Layer 5 of a small transformer language model trained on English Wikipedia (15 layers, counted from 0, width 64).
A neuron adds its activation times its output weights to the MLP's output. To switch it off is to set its activation to zero at one token and run the rest of the model.

Output weights of the MLP neurons that the questions are about. A number n stands for (n - 500) times 0.0012.
n1: 546 543 435 310 443 595 577 332 326 528 398 685 497 548 354 293 568 602 469 702 499 448 688 549 720 337 532 439 380 644 457 432 631 371 240 826 494 560 615 633 350 503 360 487 396 434 429 782 505 452 379 606 471 269 335 680 585 253 445 385 254 536 840 652
n30: 326 601 811 625 430 594 614 550 477 370 348 705 378 372 486 697 840 644 514 440 245 713 641 611 891 630 557 699 626 502 430 457 467 442 522 410 534 227 474 588 512 521 423 465 577 282 627 359 448 688 453 874 467 535 586 684 364 521 393 714 438 447 609 441
n39: 394 819 596 460 410 323 566 546 620 557 588 444 508 663 686 528 208 232 455 350 725 567 373 573 700 399 314 589 652 800 418 473 659 54 584 497 353 531 363 524 522 319 420 567 493 646 644 488 476 468 440 262 387 669 671 723 219 364 598 320 534 745 510 464
n51: 374 724 115 433 240 747 672 626 528 598 415 96 326 412 486 463 640 749 602 724 873 588 483 408 332 602 503 465 438 431 716 379 479 523 518 439 421 408 618 358 549 578 241 456 241 535 713 212 521 534 365 501 385 552 321 561 417 463 368 722 448 589 247 357
n57: 569 538 420 526 671 512 947 427 369 613 485 662 583 429 534 467 447 306 651 523 442 287 416 460 503 660 403 680 471 518 834 409 577 439 566 318 622 313 737 570 494 495 442 500 634 336 399 301 616 442 463 589 420 607 463 660 473 727 388 334 329 497 770 455
n63: 672 585 472 556 539 409 434 408 656 706 391 362 584 666 303 680 501 289 419 408 195 387 490 578 420 512 466 473 452 424 688 652 659 564 530 697 810 421 539 144 495 512 437 482 746 399 477 924 612 700 462 663 408 670 380 450 678 543 675 528 415 438 699 581
n69: 471 739 415 445 647 397 304 651 305 527 477 723 680 556 397 536 419 447 380 441 588 363 499 316 674 443 620 396 524 609 583 299 661 737 597 312 341 415 409 614 549 475 722 792 603 674 573 243 633 528 631 583 673 492 708 508 592 754 360 514 565 293 680 535
n115: 413 394 626 590 790 436 514 545 586 689 426 342 611 683 334 444 625 318 528 583 525 448 473 580 350 202 324 598 553 607 449 293 640 406 671 804 489 761 332 543 472 226 575 436 472 813 617 659 430 479 682 112 429 728 492 342 490 569 315 589 716 223 575 815
n118: 504 731 615 615 441 528 383 295 731 254 414 680 619 752 584 326 412 423 483 523 590 686 255 560 520 521 549 522 634 670 360 420 442 523 370 428 178 547 581 594 400 487 421 349 944 501 330 265 685 547 649 433 247 646 316 539 624 446 90 231 641 500 624 255
n128: 416 489 540 496 784 618 341 563 468 648 268 724 445 843 583 451 570 591 449 501 656 521 872 485 452 548 230 328 518 703 315 619 554 433 651 908 569 674 586 579 439 426 638 432 515 775 420 362 385 553 568 453 690 623 682 574 288 530 658 506 422 701 163 333
n164: 209 392 485 403 390 405 276 563 373 454 515 459 243 151 419 454 358 457 537 379 576 595 491 609 479 669 529 506 585 720 630 436 548 561 366 349 930 449 672 460 526 656 428 370 554 546 404 642 539 744 339 836 636 396 583 816 599 650 670 431 501 553 411 531
n171: 498 400 733 669 958 446 564 639 756 477 429 489 412 129 809 499 520 548 608 516 560 349 481 476 611 408 531 413 627 434 380 324 519 226 316 474 304 700 319 327 559 504 479 714 561 524 587 431 865 407 624 590 429 420 478 420 466 520 653 388 582 608 656 474
n174: 426 217 679 577 682 376 505 516 448 700 549 457 652 610 543 535 433 494 684 112 336 594 437 638 689 455 445 616 603 544 784 802 588 575 426 341 599 635 615 444 533 293 592 786 713 482 617 687 215 657 603 503 568 505 675 688 462 698 616 537 569 599 775 161
n180: 379 883 504 335 528 459 267 654 556 470 380 562 316 433 470 308 406 293 429 707 632 523 613 411 534 294 395 694 231 544 379 241 443 671 256 347 543 630 338 557 529 318 458 561 512 561 370 730 327 710 151 614 590 872 561 292 628 547 317 490 604 291 302 379
n186: 355 402 752 629 685 435 354 239 537 156 553 633 303 532 482 675 673 357 524 531 428 538 412 642 513 316 238 740 322 546 592 389 262 320 437 607 367 671 531 562 474 351 570 748 621 440 380 377 612 777 249 344 337 610 450 588 466 522 286 554 481 425 339 398
n191: 518 451 657 667 123 540 311 485 614 512 353 474 548 319 195 840 397 780 373 257 386 702 528 355 718 698 390 429 704 475 627 284 272 473 318 393 553 731 432 422 582 668 462 669 706 396 456 660 403 401 463 518 460 529 590 360 324 636 358 514 603 360 404 553

Each question names a token from some text and the token that comes next. It shows the activations a of the neurons there, in the order above. A number n stands for (n - 500) times 0.0089.

Then comes g, the gradient of the next token's log-probability with respect to the MLP's output, scaled to length 1. A neuron's effect is roughly proportional to its activation times (output weights . g). A number n stands for (n - 500) times 0.001.

"iya", then "'"
a: 480 517 594 476 501 458 493 497 507 492 470 498 488 489 467 510
g: 613 511 488 364 546 488 732 241 518 563 756 457 422 548 543 617 332 595 468 275 456 695 466 566 599 809 548 513 645 439 416 508 727 470 455 476 616 629 484 445 735 413 313 555 505 563 410 666 414 498 633 489 669 684 550 470 606 466 783 354 361 608 474 401
Which two neurons, each switched off alone, lower its probability most, in order? n39, n186

"-", then "point"
a: 499 511 461 484 502 496 448 465 472 377 974 455 476 635 495 503
g: 457 542 470 587 387 530 468 409 594 456 637 409 570 429 447 434 493 638 738 364 580 691 431 448 580 744 612 672 505 379 383 483 641 542 431 262 410 588 230 366 350 849 459 493 604 701 547 448 520 506 625 621 468 725 555 515 363 455 483 209 639 632 406 484
Which two neurons, each switched off alone, lower its probability most, in order? n164, n128

" ", then " K"
a: 470 550 498 553 492 498 429 509 497 514 510 591 491 468 504 534
g: 517 327 439 450 424 230 671 378 316 458 570 614 433 457 484 359 486 550 701 763 338 380 592 567 554 414 262 653 390 620 329 586 375 446 468 624 362 601 509 543 589 439 465 598 542 510 299 511 673 335 696 244 426 615 372 289 559 539 328 553 506 659 445 565
Which two neurons, each switched off alone, lower its probability most, in order? n69, n171

"-", then "T"
a: 497 541 473 503 525 520 515 445 501 356 715 485 506 504 503 501
g: 448 603 411 470 340 520 443 446 517 481 566 604 536 334 689 358 292 650 278 560 194 499 388 300 641 404 582 519 533 629 610 217 427 637 331 669 472 432 429 306 544 651 407 541 517 575 642 569 730 516 552 571 554 535 633 613 628 646 227 447 562 594 625 468
Which two neurons, each switched off alone, lower its probability most, in order? n128, n164

"ta", then "i"
a: 488 583 560 489 522 570 484 500 507 509 485 486 507 511 498 510
g: 578 576 510 451 101 493 412 554 570 598 598 278 619 407 444 526 844 456 310 442 386 448 568 585 530 347 490 222 407 495 607 564 353 643 368 513 568 650 692 521 553 465 695 445 638 496 327 529 487 626 551 607 273 566 482 468 470 306 508 692 524 501 381 427
Switching off which neuron hurts the next token most? n63

"ant", then " ex"
a: 493 478 510 542 585 480 433 546 473 497 500 480 515 489 502 510
g: 308 445 364 503 616 555 576 525 535 375 359 532 539 484 590 570 509 404 366 634 553 522 394 418 440 442 580 641 709 546 544 440 637 188 587 468 518 376 475 719 551 354 558 621 276 504 649 343 638 410 400 578 553 405 335 564 904 673 547 596 573 313 647 317
Which neuron, switched off, raises the next token's probability most? n69

"hal", then " "
a: 502 530 698 490 464 439 517 465 484 499 497 491 504 474 487 502
g: 316 403 461 345 617 396 620 541 408 647 616 607 493 285 559 610 401 449 452 464 524 609 556 527 462 721 376 523 550 289 577 504 591 426 413 347 578 500 606 679 775 685 401 695 521 459 451 306 847 466 183 494 419 678 561 550 646 483 315 507 523 462 558 526
Which neuron, switched off, raises the next token's probability most? n57

"osa", then "ri"
a: 487 496 493 522 496 605 466 491 469 511 508 419 505 514 508 514
g: 606 636 336 638 336 618 379 609 485 385 502 540 861 736 466 423 325 380 579 531 656 547 605 494 279 315 457 208 423 562 483 345 480 567 312 401 581 690 480 588 413 709 470 517 589 539 582 640 416 532 474 462 382 468 786 464 476 676 470 526 396 489 531 390
Switching off which neuron hurts the next token most? n171

"ion", then "o"
a: 499 502 507 535 499 525 488 514 471 489 499 491 501 518 499 530
g: 663 658 497 483 246 504 564 517 435 507 381 289 358 543 481 253 510 445 257 663 518 539 335 536 456 320 661 279 254 555 654 538 288 588 694 640 375 447 549 490 488 447 738 511 507 520 434 479 433 518 387 647 605 461 472 398 432 603 345 806 547 467 572 371
Switching off which neuron hurts the next token most? n51

" ", then "tail"
a: 516 516 489 540 470 516 486 496 478 482 488 479 476 500 460 513
g: 336 400 362 455 382 582 470 618 462 700 430 517 618 567 162 762 495 598 524 559 229 435 451 492 571 709 447 653 531 648 279 467 671 380 404 581 511 425 631 391 656 670 654 447 544 421 475 390 624 535 587 584 637 447 615 397 554 653 481 206 624 483 546 623
Switching off which neuron hurts the next token most? n186

" they", then " produce"
a: 549 512 540 456 509 478 495 508 495 455 504 506 640 490 527 501
g: 444 651 571 123 275 408 402 438 514 742 431 473 547 432 409 567 430 598 503 512 290 330 446 485 685 553 461 660 409 643 519 432 441 644 516 593 391 400 608 543 634 681 504 544 603 562 437 360 296 477 595 422 460 384 661 520 332 597 244 448 826 523 607 479
Switching off which neuron hurts the next token most? n174

"-", then "1"
a: 517 528 516 533 510 515 513 503 505 453 768 456 489 497 501 457
g: 479 563 525 522 211 361 391 556 572 683 579 643 334 548 734 691 298 643 328 404 377 669 454 520 554 703 576 365 525 362 659 549 468 486 447 528 735 465 655 580 362 549 550 265 331 575 455 499 468 664 575 454 619 623 540 563 583 323 646 586 276 354 471 390
Switching off which neuron hurts the next token most? n164

" neuro", then "trans"
a: 503 507 506 538 494 475 479 523 451 499 504 500 476 494 453 522
g: 625 606 400 395 478 552 422 664 643 695 415 515 428 425 502 820 322 565 343 479 535 410 207 497 455 511 462 403 489 429 509 357 463 670 298 756 701 392 503 606 517 738 425 544 427 263 598 536 663 482 468 643 296 421 692 515 563 346 347 458 497 388 488 585
Which neuron, switched off, raises the next token's probability most? n63

" in", then " the"
a: 545 530 553 507 498 472 522 469 496 427 497 496 533 562 492 475
g: 489 565 262 507 455 734 585 509 745 526 421 473 460 503 530 392 486 498 665 202 349 663 486 364 403 524 547 492 304 426 357 506 408 470 405 350 620 568 381 307 550 597 453 641 503 432 348 412 661 495 745 579 523 339 486 243 401 435 496 146 434 444 580 388
Which two neurons, each switched off alone, lower its probability most, in order? n128, n115

"ma", then "ic"
a: 492 581 656 471 488 454 501 530 503 491 503 532 507 489 482 501
g: 783 634 463 380 350 564 421 506 286 491 569 372 266 360 413 337 480 422 333 427 328 372 454 628 243 556 552 470 331 664 543 535 466 495 656 590 545 568 481 411 426 381 666 315 547 546 414 828 413 654 514 604 631 522 442 394 610 289 386 473 706 457 519 557
Which neuron, switched off, raises the next token's probability most? n39

"1", then "\n"
a: 498 488 533 491 490 497 496 579 435 476 494 511 503 506 482 523
g: 614 660 692 596 676 552 544 543 577 376 527 539 444 676 407 461 631 504 741 591 319 399 713 522 300 553 622 465 705 499 601 678 664 461 464 624 371 376 293 450 602 399 432 354 389 531 780 546 458 405 604 372 441 579 352 348 363 501 665 750 640 524 474 603
Switching off which neuron hurts the next token most? n115

"2", then " Q"
a: 500 539 467 522 498 478 484 465 489 451 478 514 538 499 483 507
g: 235 558 585 486 598 403 489 483 566 546 475 460 180 383 365 541 748 324 462 531 502 649 384 384 414 639 342 473 357 552 521 415 256 372 561 339 532 354 554 544 547 809 535 638 561 508 527 449 740 694 429 571 500 524 451 367 559 393 203 659 578 427 497 443
Switching off which neuron hurts the next token most? n30

"ar", then " ibn"
a: 487 485 566 525 503 531 528 498 487 501 495 515 518 536 558 498
g: 394 393 739 306 402 415 662 630 680 508 585 640 670 388 474 820 427 408 419 402 427 440 297 379 438 656 473 310 591 456 474 449 573 474 382 271 478 383 561 453 594 706 376 700 657 434 438 469 433 448 468 253 383 511 664 270 496 365 520 516 336 543 533 518
Switching off which neuron hurts the next token most? n39

"mate", then " receptor"
a: 507 500 617 495 489 466 478 493 491 500 500 526 503 477 501 523
g: 578 529 497 457 524 502 533 461 699 636 461 295 476 466 349 724 423 399 377 344 422 356 209 392 367 358 520 411 342 712 542 228 373 757 360 526 390 514 632 520 595 433 504 523 436 560 544 691 606 529 313 400 368 515 411 382 664 474 470 502 538 605 566 174
Which neuron, switched off, raises the next token's probability most? n63

" also", then " through"
a: 536 500 465 548 496 502 498 498 496 508 499 561 474 469 508 504
g: 326 552 383 597 398 538 249 647 546 534 726 175 343 545 268 431 725 437 276 331 626 534 427 531 504 425 701 492 567 386 411 364 759 485 363 588 499 448 632 562 485 467 516 617 521 411 646 650 589 465 601 594 460 721 507 699 424 446 427 433 466 623 374 471
Switching off which neuron hurts the next token most? n51

" syn", then "ap"
a: 499 524 499 533 467 469 502 523 439 509 497 521 486 511 482 498
g: 384 722 462 622 663 626 346 327 472 493 466 663 603 524 379 522 532 657 822 510 294 383 434 648 525 394 530 695 378 548 587 552 591 498 407 561 521 430 408 587 729 548 408 568 653 458 489 539 329 434 594 559 586 311 334 510 480 377 403 136 520 570 705 353
Which neuron, switched off, raises the next token's probability most? n118

"ing", then " and"
a: 521 493 498 507 590 500 564 513 465 525 504 344 539 502 537 499
g: 311 424 586 499 641 379 604 449 472 479 536 254 484 592 603 561 533 659 368 459 461 581 568 457 690 616 435 704 601 526 522 678 590 527 424 781 701 488 394 388 605 516 487 329 437 484 408 850 309 375 644 454 312 788 491 622 449 480 571 712 534 527 426 620
Which neuron, switched off, raises the next token's probability most? n69

"ap", then "tic"
a: 497 505 501 510 464 488 531 519 467 509 497 508 497 489 504 507
g: 384 490 431 601 476 313 486 361 459 526 574 543 478 605 734 405 523 508 456 392 797 423 708 135 623 709 693 538 488 596 661 536 575 358 438 438 546 370 604 483 381 491 608 386 281 668 366 280 512 451 635 537 629 383 444 458 523 624 617 459 454 317 709 493
Which neuron, switched off, raises the next token's probability most? n57

"1", then "8"
a: 502 548 449 510 506 492 493 466 488 338 519 497 531 488 478 549
g: 767 514 468 557 398 438 404 504 459 398 566 658 583 268 266 614 476 459 381 465 475 332 447 672 553 496 490 597 407 541 672 440 400 258 548 542 388 498 861 617 329 285 607 449 488 482 645 702 405 499 515 523 410 326 455 620 551 453 316 543 234 657 424 593
Switching off which neuron hurts the next token most? n128

" target", then "s"
a: 506 496 522 507 516 500 498 518 479 511 500 506 467 510 510 504
g: 201 441 647 437 374 607 492 534 482 635 577 483 454 358 504 555 502 418 719 980 451 495 547 568 500 458 444 469 709 399 339 411 581 373 573 504 678 565 552 601 626 567 475 383 374 611 404 309 607 525 757 482 406 697 549 343 512 491 498 477 436 626 438 730
Switching off which neuron hurts the next token most? n174

" for", then " some"
a: 502 514 508 497 497 454 465 507 499 414 471 503 511 501 486 508
g: 505 384 111 644 524 508 429 611 610 481 574 323 477 560 346 712 469 375 403 500 603 305 661 612 467 215 421 413 636 548 543 627 680 478 522 599 504 669 553 586 537 128 471 588 510 496 688 432 571 376 560 526 584 391 607 461 541 634 660 652 592 384 529 418
Which neuron, switched off, raises the next token's probability most? n128

"bur", then "id"
a: 496 506 462 493 471 483 499 531 465 522 517 500 498 525 485 533
g: 670 408 624 726 410 458 586 555 806 522 489 315 404 513 323 735 534 714 431 597 447 320 414 628 496 448 329 572 402 408 531 649 628 563 522 517 362 384 570 315 537 665 561 668 661 219 359 495 536 553 375 715 566 523 511 708 469 447 575 629 612 592 473 383
Switching off which neuron hurts the next token most? n191

" ", then " Saudi"
a: 489 550 497 551 491 492 434 506 494 510 508 565 488 468 500 536
g: 355 435 707 458 545 524 582 512 761 310 502 743 661 456 491 298 646 232 769 473 412 561 605 411 398 271 640 432 473 586 435 453 369 538 314 496 331 501 593 314 397 632 646 663 553 450 452 588 720 403 662 579 507 545 391 497 554 457 298 434 610 534 577 543
Which neuron, switched off, raises the next token's probability most? n51

" It", then " is"
a: 489 507 564 483 518 482 457 495 503 518 486 473 501 418 517 491
g: 460 422 349 577 561 382 505 765 578 343 534 350 595 669 447 451 671 405 383 79 341 488 512 503 460 410 689 410 582 442 565 549 526 504 287 664 550 446 374 312 267 417 461 554 549 386 641 634 600 434 506 402 384 465 783 506 276 526 588 549 423 432 479 381
Switching off which neuron hurts the next token most? n180

" ", then "3"
a: 504 524 540 539 500 499 486 492 500 479 497 465 486 496 470 517
g: 474 291 582 442 639 643 527 616 439 722 521 708 725 457 429 734 478 668 643 632 546 570 405 517 552 421 498 389 783 247 479 329 618 401 504 328 471 449 506 534 620 488 546 417 553 556 630 361 677 569 481 629 488 836 376 517 320 536 483 271 560 527 425 549
Which neuron, switched off, raises the next token's probability most? n171

":", then " Al"
a: 497 495 511 467 532 499 484 495 500 467 542 496 502 483 504 497
g: 484 691 535 521 429 311 423 489 519 289 561 538 615 506 345 539 625 371 632 780 468 281 455 711 513 408 544 424 310 299 611 332 453 434 586 678 544 500 357 473 452 650 341 424 534 425 513 455 433 406 477 287 97 344 529 497 541 597 355 364 451 474 503 685
Switching off which neuron hurts the next token most? n128

"er", then " organization"
a: 514 492 577 471 607 487 516 540 469 508 506 498 631 475 497 487
g: 505 751 541 546 397 371 664 416 513 581 645 575 580 310 480 302 578 487 363 380 711 593 419 305 567 582 726 468 395 352 506 507 455 595 518 375 380 447 429 224 789 654 308 355 411 369 411 329 660 459 390 652 297 400 425 564 590 588 450 666 477 530 519 510
Which neuron, switched off, raises the next token's probability most? n174

" Arabia", then ":"
a: 503 622 530 502 497 475 467 517 503 515 491 514 496 525 506 515
g: 367 538 562 371 475 669 563 292 416 481 607 632 436 412 540 594 688 478 647 508 563 464 676 602 752 493 503 653 522 818 607 567 548 433 466 495 623 377 382 451 292 376 455 581 575 583 553 507 462 504 710 361 402 274 596 521 304 607 566 390 421 406 374 118
Switching off which neuron hurts the next token most? n30

" Al", then "-"
a: 526 500 513 525 517 535 497 484 484 500 496 486 530 500 501 542
g: 444 687 471 529 440 364 569 408 422 854 599 569 385 512 293 552 710 633 328 300 493 446 600 207 618 604 650 626 518 550 489 600 662 554 559 284 419 373 429 544 571 798 434 400 607 429 343 581 581 567 408 422 354 438 457 591 649 589 554 288 445 455 438 469
Switching off which neuron hurts the next token most? n191

" \"", then "The"
a: 498 535 515 498 451 500 522 495 467 498 600 355 487 685 508 476
g: 720 398 590 485 605 536 376 476 427 522 648 661 485 583 423 418 679 538 357 611 793 174 535 673 722 407 688 592 544 547 382 606 519 329 428 637 471 369 202 531 498 544 505 392 440 554 559 595 588 471 481 560 523 226 426 673 424 411 599 377 588 373 633 614
Which neuron, switched off, raises the next token's probability most? n180

"–", then "bra"
a: 528 511 438 475 553 464 483 476 486 482 578 496 472 607 488 527
g: 623 437 550 456 420 321 666 228 507 457 306 497 572 558 734 465 295 320 634 431 529 595 484 349 508 379 504 478 565 386 424 537 159 453 495 421 663 699 602 513 531 459 482 409 420 385 310 522 419 350 224 639 538 615 521 431 542 438 517 567 742 310 585 307
Switching off which neuron hurts the next token most? n180

" important", then " institution"
a: 505 502 494 504 538 515 518 437 504 495 502 529 492 501 510 513
g: 328 530 373 566 679 467 696 275 762 483 490 618 561 609 594 434 427 439 522 563 416 506 599 566 447 508 472 516 761 352 651 400 684 540 670 554 585 541 556 412 801 549 353 358 603 427 461 530 404 483 383 235 391 448 392 518 382 436 624 523 540 712 565 171
Switching off which neuron hurts the next token most? n57

")", then " from"
a: 510 500 500 511 441 492 470 527 483 498 477 528 542 494 484 458
g: 554 456 426 584 665 356 271 537 508 644 529 468 449 328 428 653 441 395 366 469 625 651 387 363 531 648 560 330 555 363 634 546 766 541 425 368 450 675 429 471 239 296 550 549 653 469 184 632 304 450 607 635 336 681 367 522 335 437 465 507 549 406 435 598
Which neuron, switched off, raises the next token's probability most? n191

"a", then " or"
a: 518 507 715 486 513 542 487 463 498 508 498 502 496 471 478 501
g: 152 521 437 649 486 515 571 722 514 329 603 559 494 655 527 701 597 459 379 314 414 406 674 553 351 543 638 491 687 561 544 602 612 214 362 493 444 585 672 381 664 495 553 653 644 474 593 606 577 434 637 618 548 504 565 736 551 261 612 563 489 632 363 565
Switching off which neuron hurts the next token most? n39

"it", then "rate"
a: 574 499 476 519 508 515 524 487 466 517 537 446 489 515 537 416
g: 631 381 447 520 220 415 464 601 558 492 495 657 495 456 237 284 425 581 710 515 315 443 793 526 487 565 425 618 368 626 257 348 315 641 528 300 549 584 546 447 511 455 449 485 571 649 351 620 573 456 454 458 99 618 549 439 518 423 419 404 583 515 454 465
Switching off which neuron hurts the next token most? n171